Layer 5 of a small transformer language model trained on English Wikipedia (11 layers, counted from 0, width 64).
A neuron's activation on a vector x is SiLU(gate . x) times (in . x), where the dot is the dot product.

Input weights of the MLP neurons that the questions are about. A number n stands for (n - 500) times 0.0012.
n14 gate: 623 489 545 491 459 463 628 315 451 357 627 547 562 341 417 526 479 646 531 396 559 399 474 476 529 568 529 344 304 804 430 621 497 627 337 550 313 242 491 754 356 587 291 508 388 677 562 442 339 466 471 404 404 377 603 483 473 540 609 434 438 590 396 509
n21 gate: 471 476 664 418 424 520 823 647 564 379 479 405 505 452 436 389 320 371 544 489 482 257 590 562 393 773 649 707 565 676 463 566 229 683 576 680 592 540 513 479 685 827 523 367 648 397 319 546 494 384 637 553 399 379 522 560 451 273 257 469 440 368 356 504
n23 gate: 458 424 531 450 750 492 520 659 478 398 759 448 632 509 588 463 563 360 416 644 637 562 710 362 594 465 489 613 380 403 499 572 326 644 654 588 388 440 433 405 903 316 497 518 692 350 677 430 641 725 609 423 437 514 623 232 519 244 366 492 356 407 452 431
n31 gate: 605 412 656 358 760 337 619 892 530 517 333 381 844 530 368 667 471 596 280 354 654 350 477 488 508 615 732 487 679 547 513 587 577 503 430 621 391 576 382 652 635 605 537 609 506 355 479 559 823 581 466 339 676 182 651 487 255 363 387 492 548 674 605 458
n47 gate: 604 485 518 604 680 179 389 399 511 545 622 479 504 431 430 280 567 494 444 600 518 440 413 356 518 682 619 455 431 673 677 525 425 428 442 590 487 326 101 493 503 615 346 458 579 548 798 693 470 600 403 429 578 394 361 360 526 419 362 547 329 533 763 705
n55 gate: 663 558 690 352 711 383 282 585 533 555 369 456 320 570 400 645 569 525 563 614 502 690 356 665 389 504 247 521 403 469 437 491 433 446 677 485 454 522 588 687 425 427 164 489 672 744 510 521 772 617 494 543 558 579 442 401 635 348 306 517 168 669 271 629
n57 gate: 407 614 457 399 458 719 424 700 534 444 662 420 587 553 480 576 256 425 346 344 245 402 488 638 296 344 681 598 584 335 648 476 320 500 651 497 663 461 474 458 443 597 520 235 496 486 520 396 459 587 680 486 335 412 416 294 714 679 493 551 160 484 544 515
n122 gate: 557 356 507 258 403 411 463 288 639 368 546 418 511 699 401 433 805 347 586 584 451 483 217 353 475 544 458 578 299 580 601 556 683 410 218 382 220 790 348 598 670 604 650 465 283 295 327 453 512 661 341 515 610 405 515 470 198 403 706 486 258 714 354 633
n124 gate: 516 654 674 383 632 381 382 530 578 578 674 637 328 610 515 621 645 545 494 308 397 663 473 645 576 478 474 583 625 566 429 582 509 637 498 711 533 451 388 456 470 590 481 612 495 581 552 436 688 548 476 668 664 634 561 445 445 550 446 260 505 319 459 606
n160 gate: 619 474 456 455 732 667 565 677 460 495 365 620 464 549 617 582 513 766 741 591 426 504 183 448 523 388 394 530 787 715 645 586 617 565 609 452 459 493 356 471 734 484 679 634 689 462 621 541 567 482 581 293 385 378 450 578 409 537 427 315 504 477 461 575
n164 gate: 539 484 630 475 677 479 464 543 888 274 498 661 609 515 456 275 389 391 460 523 519 356 496 733 810 536 328 641 510 648 248 466 640 375 659 705 540 336 463 470 606 319 412 521 537 366 618 325 595 326 448 431 383 572 594 270 702 531 486 667 774 584 109 539
n14 in: 508 463 441 551 555 389 246 231 396 369 491 682 578 216 705 589 397 466 638 506 473 456 671 421 698 500 513 390 386 516 500 565 589 422 371 499 382 421 614 592 635 688 583 376 487 558 414 423 370 627 545 447 438 474 479 466 404 638 408 433 489 558 414 447
n21 in: 460 474 607 599 596 454 715 412 435 539 451 501 466 536 460 408 121 482 475 426 434 604 627 602 632 412 435 674 465 611 793 478 467 506 484 520 339 564 493 632 496 384 445 639 515 441 622 483 561 625 732 424 346 397 642 474 129 506 518 678 530 400 567 528
n23 in: 485 623 464 538 580 609 463 595 508 487 687 494 603 374 189 541 455 319 468 334 589 345 597 493 466 510 413 622 565 309 623 503 449 264 693 356 588 644 588 714 378 496 451 533 658 518 653 282 442 481 463 435 574 372 721 350 547 486 388 199 663 426 582 374
n31 in: 417 432 467 641 515 441 404 495 754 544 479 681 493 348 626 576 443 614 515 374 732 456 621 383 502 281 296 376 596 430 520 542 682 608 449 749 545 461 423 620 408 523 512 391 512 470 291 794 384 454 674 402 386 348 700 472 681 603 552 846 601 530 574 475
n47 in: 400 415 638 338 609 643 648 552 693 453 645 517 492 494 532 563 453 568 608 465 549 562 725 593 668 406 629 451 297 316 794 372 478 564 502 630 420 533 379 563 568 192 421 672 513 380 576 407 523 971 368 478 529 548 361 556 373 400 598 574 575 715 474 398
n55 in: 435 447 405 580 466 437 573 405 462 415 507 461 481 467 728 553 722 262 588 670 589 590 306 564 568 488 345 616 410 526 556 724 405 724 520 529 494 472 365 446 646 362 355 422 618 520 637 488 606 662 580 513 458 534 514 303 584 716 496 752 544 549 485 345
n57 in: 453 613 316 540 372 433 381 369 705 272 390 653 416 461 352 559 489 244 528 400 543 647 393 546 476 487 686 459 619 427 629 468 443 555 668 569 524 660 587 624 767 556 514 607 435 351 593 494 632 496 430 515 615 624 374 681 365 437 655 457 559 443 548 657
n122 in: 547 643 498 384 416 687 404 549 745 750 482 612 533 330 775 453 299 693 486 716 555 501 710 632 499 423 452 540 500 461 505 188 469 727 577 489 620 361 671 509 727 408 545 518 569 754 649 654 509 351 679 619 302 525 638 504 545 611 562 503 421 567 516 455
n124 in: 534 479 365 531 553 419 663 616 591 495 482 336 424 486 606 378 476 353 572 461 283 494 551 529 603 484 724 610 678 619 375 432 666 463 480 381 486 400 524 536 452 446 457 557 446 459 529 388 515 310 446 567 471 590 609 655 456 365 461 622 559 265 414 458
n160 in: 446 408 433 384 617 406 290 397 484 499 636 629 547 349 307 320 407 618 661 583 629 670 367 363 640 674 496 367 555 434 383 661 466 498 421 532 523 465 448 479 621 387 533 674 475 527 258 620 339 478 319 571 775 522 379 523 506 579 493 505 404 306 322 398
n164 in: 515 518 584 335 325 423 392 413 350 490 433 697 602 471 539 576 284 359 357 385 438 485 622 543 500 661 438 515 425 494 406 564 454 609 403 614 160 524 294 593 427 553 643 634 511 599 376 392 519 258 494 511 355 424 417 481 624 507 794 574 417 470 467 381

Each question shows a token from some text and the vector x that enters the MLP there. A number n stands for (n - 500) times 0.0046.

"sp": 373 608 420 538 306 235 698 697 484 550 638 645 648 537 550 492 554 383 349 600 612 379 434 147 503 419 387 501 294 598 702 527 483 497 498 687 553 384 649 541 430 423 512 596 492 505 505 338 493 568 521 429 572 456 531 477 481 624 474 344 404 539 374 381
Which neuron fires most, and how strongly? n23, at about 0.47

"on": 496 638 423 573 339 705 381 478 315 493 496 439 474 580 618 477 454 515 511 543 569 421 641 456 498 360 546 473 541 406 516 495 521 604 536 673 481 448 585 378 464 519 426 335 507 682 494 464 517 373 648 527 555 599 382 378 595 491 704 551 753 483 536 662
The three highest activations, in order: n160, n47, n21

"ic ": 545 376 441 573 496 568 516 627 451 431 501 539 598 491 432 365 430 556 585 401 531 433 574 455 541 487 562 448 494 522 432 467 433 526 389 425 464 456 535 476 425 438 587 504 386 486 461 434 531 386 478 529 596 556 516 563 478 528 569 469 409 551 535 507
Which neuron fires most, and how strongly? n55, at about 0.24

"9 ": 452 426 405 478 436 423 645 482 467 489 479 481 511 622 447 364 469 667 309 460 534 502 520 462 555 494 494 389 421 483 528 451 425 401 490 592 493 541 526 421 475 422 542 542 439 480 480 441 409 483 496 507 412 630 482 649 495 507 574 374 499 494 527 468
The neuron with the highest activation: n55

", ": 663 378 382 493 415 466 408 514 472 542 416 498 511 470 552 422 440 498 403 595 547 445 410 349 497 564 430 800 498 505 371 498 643 514 406 603 482 494 538 579 491 395 587 547 588 569 647 559 528 570 618 362 402 497 487 483 357 537 445 481 475 469 449 359
The neuron with the highest activation: n57

"French ": 608 420 444 571 495 563 552 449 399 511 367 536 621 429 513 358 560 523 596 481 583 408 479 411 526 566 504 515 434 461 437 442 537 571 453 583 503 469 402 432 582 467 601 606 492 560 638 452 487 528 447 596 725 545 687 462 444 572 448 477 485 532 544 325
The neuron with the highest activation: n57

"that ": 604 432 340 627 619 377 536 406 453 542 394 444 500 677 489 383 424 491 554 543 495 457 452 603 510 629 537 581 510 412 415 515 557 428 525 460 544 465 571 513 422 448 684 386 517 382 499 471 464 576 516 580 440 412 534 521 722 455 359 611 527 350 469 395
The neuron with the highest activation: n122

"of ": 547 477 353 470 452 446 489 511 573 507 608 423 487 527 719 379 580 421 419 526 547 452 463 683 749 405 528 508 552 504 550 452 730 593 487 527 477 544 675 533 473 481 485 486 409 450 440 533 498 571 452 510 464 522 578 627 538 540 471 634 494 486 519 498
Which neuron fires most, and how strongly? n122, at about 0.12

"es ": 579 359 425 493 474 560 481 763 470 436 525 508 544 516 375 389 415 437 474 436 518 482 470 371 540 679 596 398 532 618 478 469 442 543 441 463 547 394 510 505 433 445 556 499 460 477 572 452 525 419 464 486 579 553 388 592 525 453 517 453 510 458 583 454
Which neuron fires most, and how strongly? n55, at about 0.2

"ating ": 429 385 420 551 611 477 520 331 445 597 550 564 671 550 527 372 560 531 527 439 570 480 562 544 599 377 521 394 510 447 413 479 559 516 508 449 436 534 504 550 474 343 571 622 470 435 592 585 498 519 632 427 580 455 492 465 533 581 467 589 522 567 564 460
Which two neurons fire most, strongest first? n31, n57

"am": 560 621 468 622 298 363 485 558 350 520 503 393 430 448 431 553 236 506 562 551 348 514 533 411 614 466 568 557 475 457 534 382 637 576 573 675 529 540 306 677 444 515 512 587 614 714 467 325 338 513 612 316 491 692 603 446 399 421 428 526 593 338 502 520
The neuron with the highest activation: n21

"ents ": 417 381 370 494 500 495 493 482 467 572 538 503 494 475 479 399 439 502 491 434 618 430 470 423 470 596 568 464 611 565 476 525 664 500 507 514 456 531 465 473 558 420 536 714 398 466 642 593 542 591 725 398 610 454 427 508 386 669 494 505 506 419 600 414
Which neuron fires most, and how strongly? n160, at about 0.33

") ": 422 395 529 525 515 503 430 504 441 588 540 469 326 470 410 390 545 603 426 557 410 405 439 501 547 533 409 466 594 428 563 621 430 447 467 560 748 508 519 485 395 343 696 576 417 535 461 589 444 485 396 524 576 362 526 370 499 394 360 435 425 438 317 338
The neuron with the highest activation: n14

"L": 374 610 484 653 514 501 469 505 489 493 463 510 406 580 446 580 468 572 453 520 410 485 476 451 519 749 634 568 519 742 672 333 594 630 478 443 436 642 510 597 586 413 479 272 562 582 484 568 400 572 488 503 628 617 646 421 465 504 568 394 542 667 582 325
Which neuron fires most, and how strongly? n164, at about 0.086

"for": 686 595 350 410 541 689 548 496 383 561 359 568 474 517 641 526 682 574 534 559 560 369 559 519 512 411 494 587 262 499 591 624 597 462 604 628 651 504 589 596 111 475 542 451 600 549 542 459 471 311 458 585 537 484 620 396 532 378 637 618 503 587 540 421
The neuron with the highest activation: n160

"n": 419 635 405 560 460 516 559 536 425 506 493 516 457 450 568 509 574 515 698 568 404 399 580 331 476 635 464 585 390 567 508 317 614 452 309 504 274 588 631 432 382 358 395 383 591 461 529 421 383 461 370 325 594 590 655 424 646 481 598 465 590 485 346 563
Which neuron fires most, and how strongly? n57, at about 0.21

"her": 666 598 425 630 431 366 445 644 317 568 406 391 590 620 655 540 774 510 590 515 496 562 580 413 464 302 456 562 356 558 509 608 525 571 529 430 568 444 705 574 398 329 563 616 492 349 464 419 270 502 568 508 609 581 437 377 707 460 562 636 408 550 472 175
The three highest activations, in order: n21, n55, n57

"ah ": 547 402 464 491 410 553 467 577 465 488 519 370 553 474 473 369 532 441 625 461 507 433 491 424 545 688 519 540 438 689 461 541 465 599 358 575 422 422 507 543 375 459 620 386 538 577 646 497 471 392 448 533 621 609 412 586 568 408 553 418 356 470 591 443
Which neuron fires most, and how strongly? n31, at about 0.11

"2": 603 449 432 515 500 418 445 405 490 434 356 541 612 520 593 628 573 433 525 339 507 312 477 301 543 418 604 282 452 351 449 468 596 544 392 391 652 614 503 366 468 355 454 535 560 580 300 514 526 579 584 477 549 542 622 463 492 522 627 522 583 462 534 428
Which neuron fires most, and how strongly? n21, at about 0.2

"197": 436 423 422 467 501 440 447 574 563 620 354 354 522 457 392 506 285 465 564 249 534 486 562 357 542 299 532 770 627 518 631 165 572 411 463 362 707 536 596 435 323 577 445 502 504 335 414 514 439 472 502 751 466 649 558 719 593 509 306 438 570 592 479 283
Which neuron fires most, and how strongly? n55, at about 0.29

"and ": 517 381 374 446 549 311 519 321 509 562 548 571 279 670 496 409 522 492 527 441 563 567 470 472 513 505 508 662 491 530 517 438 623 518 336 519 455 513 402 557 426 305 505 472 551 563 546 559 654 571 418 527 467 496 472 433 541 648 447 582 574 416 330 462
The three highest activations, in order: n55, n124, n47

"en": 395 609 477 586 351 484 377 552 468 537 383 455 510 503 485 496 659 600 725 460 581 486 496 406 342 474 488 209 257 351 436 473 607 454 431 568 319 400 614 546 295 325 507 570 563 535 472 344 343 542 413 475 582 551 448 509 687 615 521 482 656 317 240 423
The neuron with the highest activation: n21

"as ": 478 408 441 549 533 527 482 800 456 434 587 465 540 460 369 362 506 492 575 395 431 440 469 319 628 496 519 498 488 603 482 545 413 566 391 388 473 445 464 499 342 466 611 511 397 448 653 454 554 380 470 533 538 535 426 543 508 502 542 547 432 609 545 464
The neuron with the highest activation: n55

"um ": 419 364 421 459 541 543 545 393 496 575 530 571 493 526 425 391 583 511 567 422 432 485 606 460 541 344 551 483 411 324 412 538 562 589 487 439 398 547 511 534 487 452 596 594 439 413 521 522 488 599 567 449 584 421 534 434 551 637 562 585 470 471 527 490
Which neuron fires most, and how strongly? n124, at about 0.013

"bu": 510 635 398 560 264 478 702 508 371 524 438 554 403 373 651 512 609 500 431 643 495 608 505 413 304 558 448 465 518 489 547 499 495 535 364 452 440 453 632 514 401 352 447 610 592 489 644 569 265 538 499 534 556 322 470 474 491 528 446 579 538 463 280 423
Which neuron fires most, and how strongly? n57, at about 0.13

"er": 416 639 391 475 398 492 356 378 452 538 355 240 575 586 499 514 480 609 560 519 523 455 604 583 426 481 452 387 348 365 521 499 544 617 497 624 599 433 274 529 384 363 623 473 622 554 477 516 440 549 556 377 387 487 430 529 509 369 506 590 501 467 523 555
The neuron with the highest activation: n124

"op": 418 597 429 448 695 428 442 276 465 465 544 501 309 630 542 525 550 479 475 428 367 623 482 558 509 369 485 587 376 525 741 465 545 686 614 503 657 542 414 524 438 491 488 663 558 467 560 317 473 350 715 430 318 604 420 500 235 490 552 716 510 392 439 467
The neuron with the highest activation: n124

"his ": 589 437 434 556 428 537 484 429 507 448 356 461 568 533 525 354 448 473 665 592 345 470 458 414 633 572 547 528 466 375 585 404 592 523 518 621 476 559 575 545 507 456 528 516 502 506 523 440 493 439 372 648 619 499 680 569 416 697 460 607 466 581 524 427
Which two neurons fire most, strongest first? n122, n23

"draw": 611 631 351 535 389 470 526 712 480 625 450 446 304 629 545 529 515 470 607 572 440 421 520 529 330 349 361 433 510 463 576 424 486 553 479 560 453 590 648 529 470 318 514 612 474 443 531 457 321 474 581 554 456 539 509 376 617 594 560 426 415 491 318 558
Which neuron fires most, and how strongly? n14, at about 0.13

"–": 596 397 402 538 395 652 486 398 598 540 537 572 549 347 533 466 480 573 390 549 425 589 467 593 544 434 491 560 448 491 720 326 605 363 332 385 526 517 414 425 369 412 412 366 361 578 493 539 506 596 547 748 303 593 451 739 495 599 612 636 451 517 656 489
The neuron with the highest activation: n23

"number ": 422 412 392 509 343 503 515 550 502 580 465 633 533 552 359 415 475 487 477 314 435 459 374 507 453 514 666 396 435 445 532 319 585 387 555 409 730 454 525 416 552 377 547 469 434 394 546 406 549 653 499 743 541 567 436 406 533 643 314 532 519 410 445 497
Which two neurons fire most, strongest first? n57, n31

"minut": 570 605 449 531 395 319 309 643 486 559 410 449 417 448 604 551 572 612 585 472 362 279 404 428 460 286 406 496 490 612 542 525 593 545 573 623 480 610 441 388 430 400 520 538 447 606 687 453 585 462 615 615 572 403 464 583 437 368 508 215 394 473 354 243
Which two neurons fire most, strongest first? n124, n21

"198": 462 419 417 507 486 383 451 545 591 662 307 339 536 454 402 521 322 505 541 285 597 457 540 396 541 253 520 733 616 514 635 177 563 394 484 439 712 537 581 399 350 536 508 480 496 378 413 532 380 418 537 719 428 638 561 719 584 547 283 440 570 587 492 278
The neuron with the highest activation: n55

"time ": 522 389 394 509 552 543 507 443 352 594 500 612 638 559 412 389 498 602 547 498 554 421 474 430 639 467 488 478 497 444 402 352 512 525 550 518 479 527 375 436 605 344 606 536 417 421 680 469 517 582 470 545 568 437 692 425 534 509 393 553 512 518 534 437
The neuron with the highest activation: n23

"gu": 528 580 389 643 156 651 521 426 511 643 614 542 415 544 610 502 605 536 528 689 397 530 545 322 518 373 479 619 488 439 368 613 681 545 600 452 426 514 667 509 344 363 504 640 575 489 442 518 184 391 652 779 574 365 525 548 613 479 394 310 440 335 563 515
Which two neurons fire most, strongest first? n47, n21

"ones": 528 599 350 512 454 327 429 335 513 433 451 419 557 473 626 571 413 560 429 570 513 365 542 703 487 376 456 223 351 547 492 395 439 624 531 464 439 533 679 586 409 501 635 489 555 561 477 388 524 377 652 493 517 572 449 561 466 405 427 563 600 451 489 392
The neuron with the highest activation: n14

"well ": 478 398 415 507 462 509 436 648 438 446 443 360 545 500 342 378 350 479 508 406 444 459 501 459 564 737 644 324 645 633 517 536 355 518 389 504 451 490 510 424 447 455 624 532 418 513 603 378 478 403 551 449 493 574 393 580 447 412 514 487 563 441 469 509
The neuron with the highest activation: n55

"/ ": 533 436 402 648 374 484 439 266 438 492 566 579 336 453 436 371 392 515 530 546 617 484 463 436 501 548 710 552 424 502 670 604 422 504 472 572 493 519 578 438 500 614 551 511 495 625 479 534 451 624 501 617 590 498 460 437 392 457 535 580 431 130 431 376
The neuron with the highest activation: n21

"two ": 458 401 413 532 397 422 622 342 613 671 378 354 352 666 442 382 484 596 525 436 603 404 502 352 549 430 408 547 531 488 497 397 548 505 589 492 542 534 457 621 574 441 416 363 501 401 410 404 410 547 495 574 605 468 539 515 504 437 608 587 567 489 458 429
The neuron with the highest activation: n14

"z": 332 619 567 478 497 348 492 461 266 547 437 695 504 383 541 506 576 500 531 586 456 412 637 373 457 558 421 262 434 542 424 419 596 616 492 461 317 470 398 675 353 417 476 328 589 543 367 392 322 564 565 576 597 560 379 597 474 576 558 495 606 413 489 473
Which neuron fires most, and how strongly? n14, at about 0.84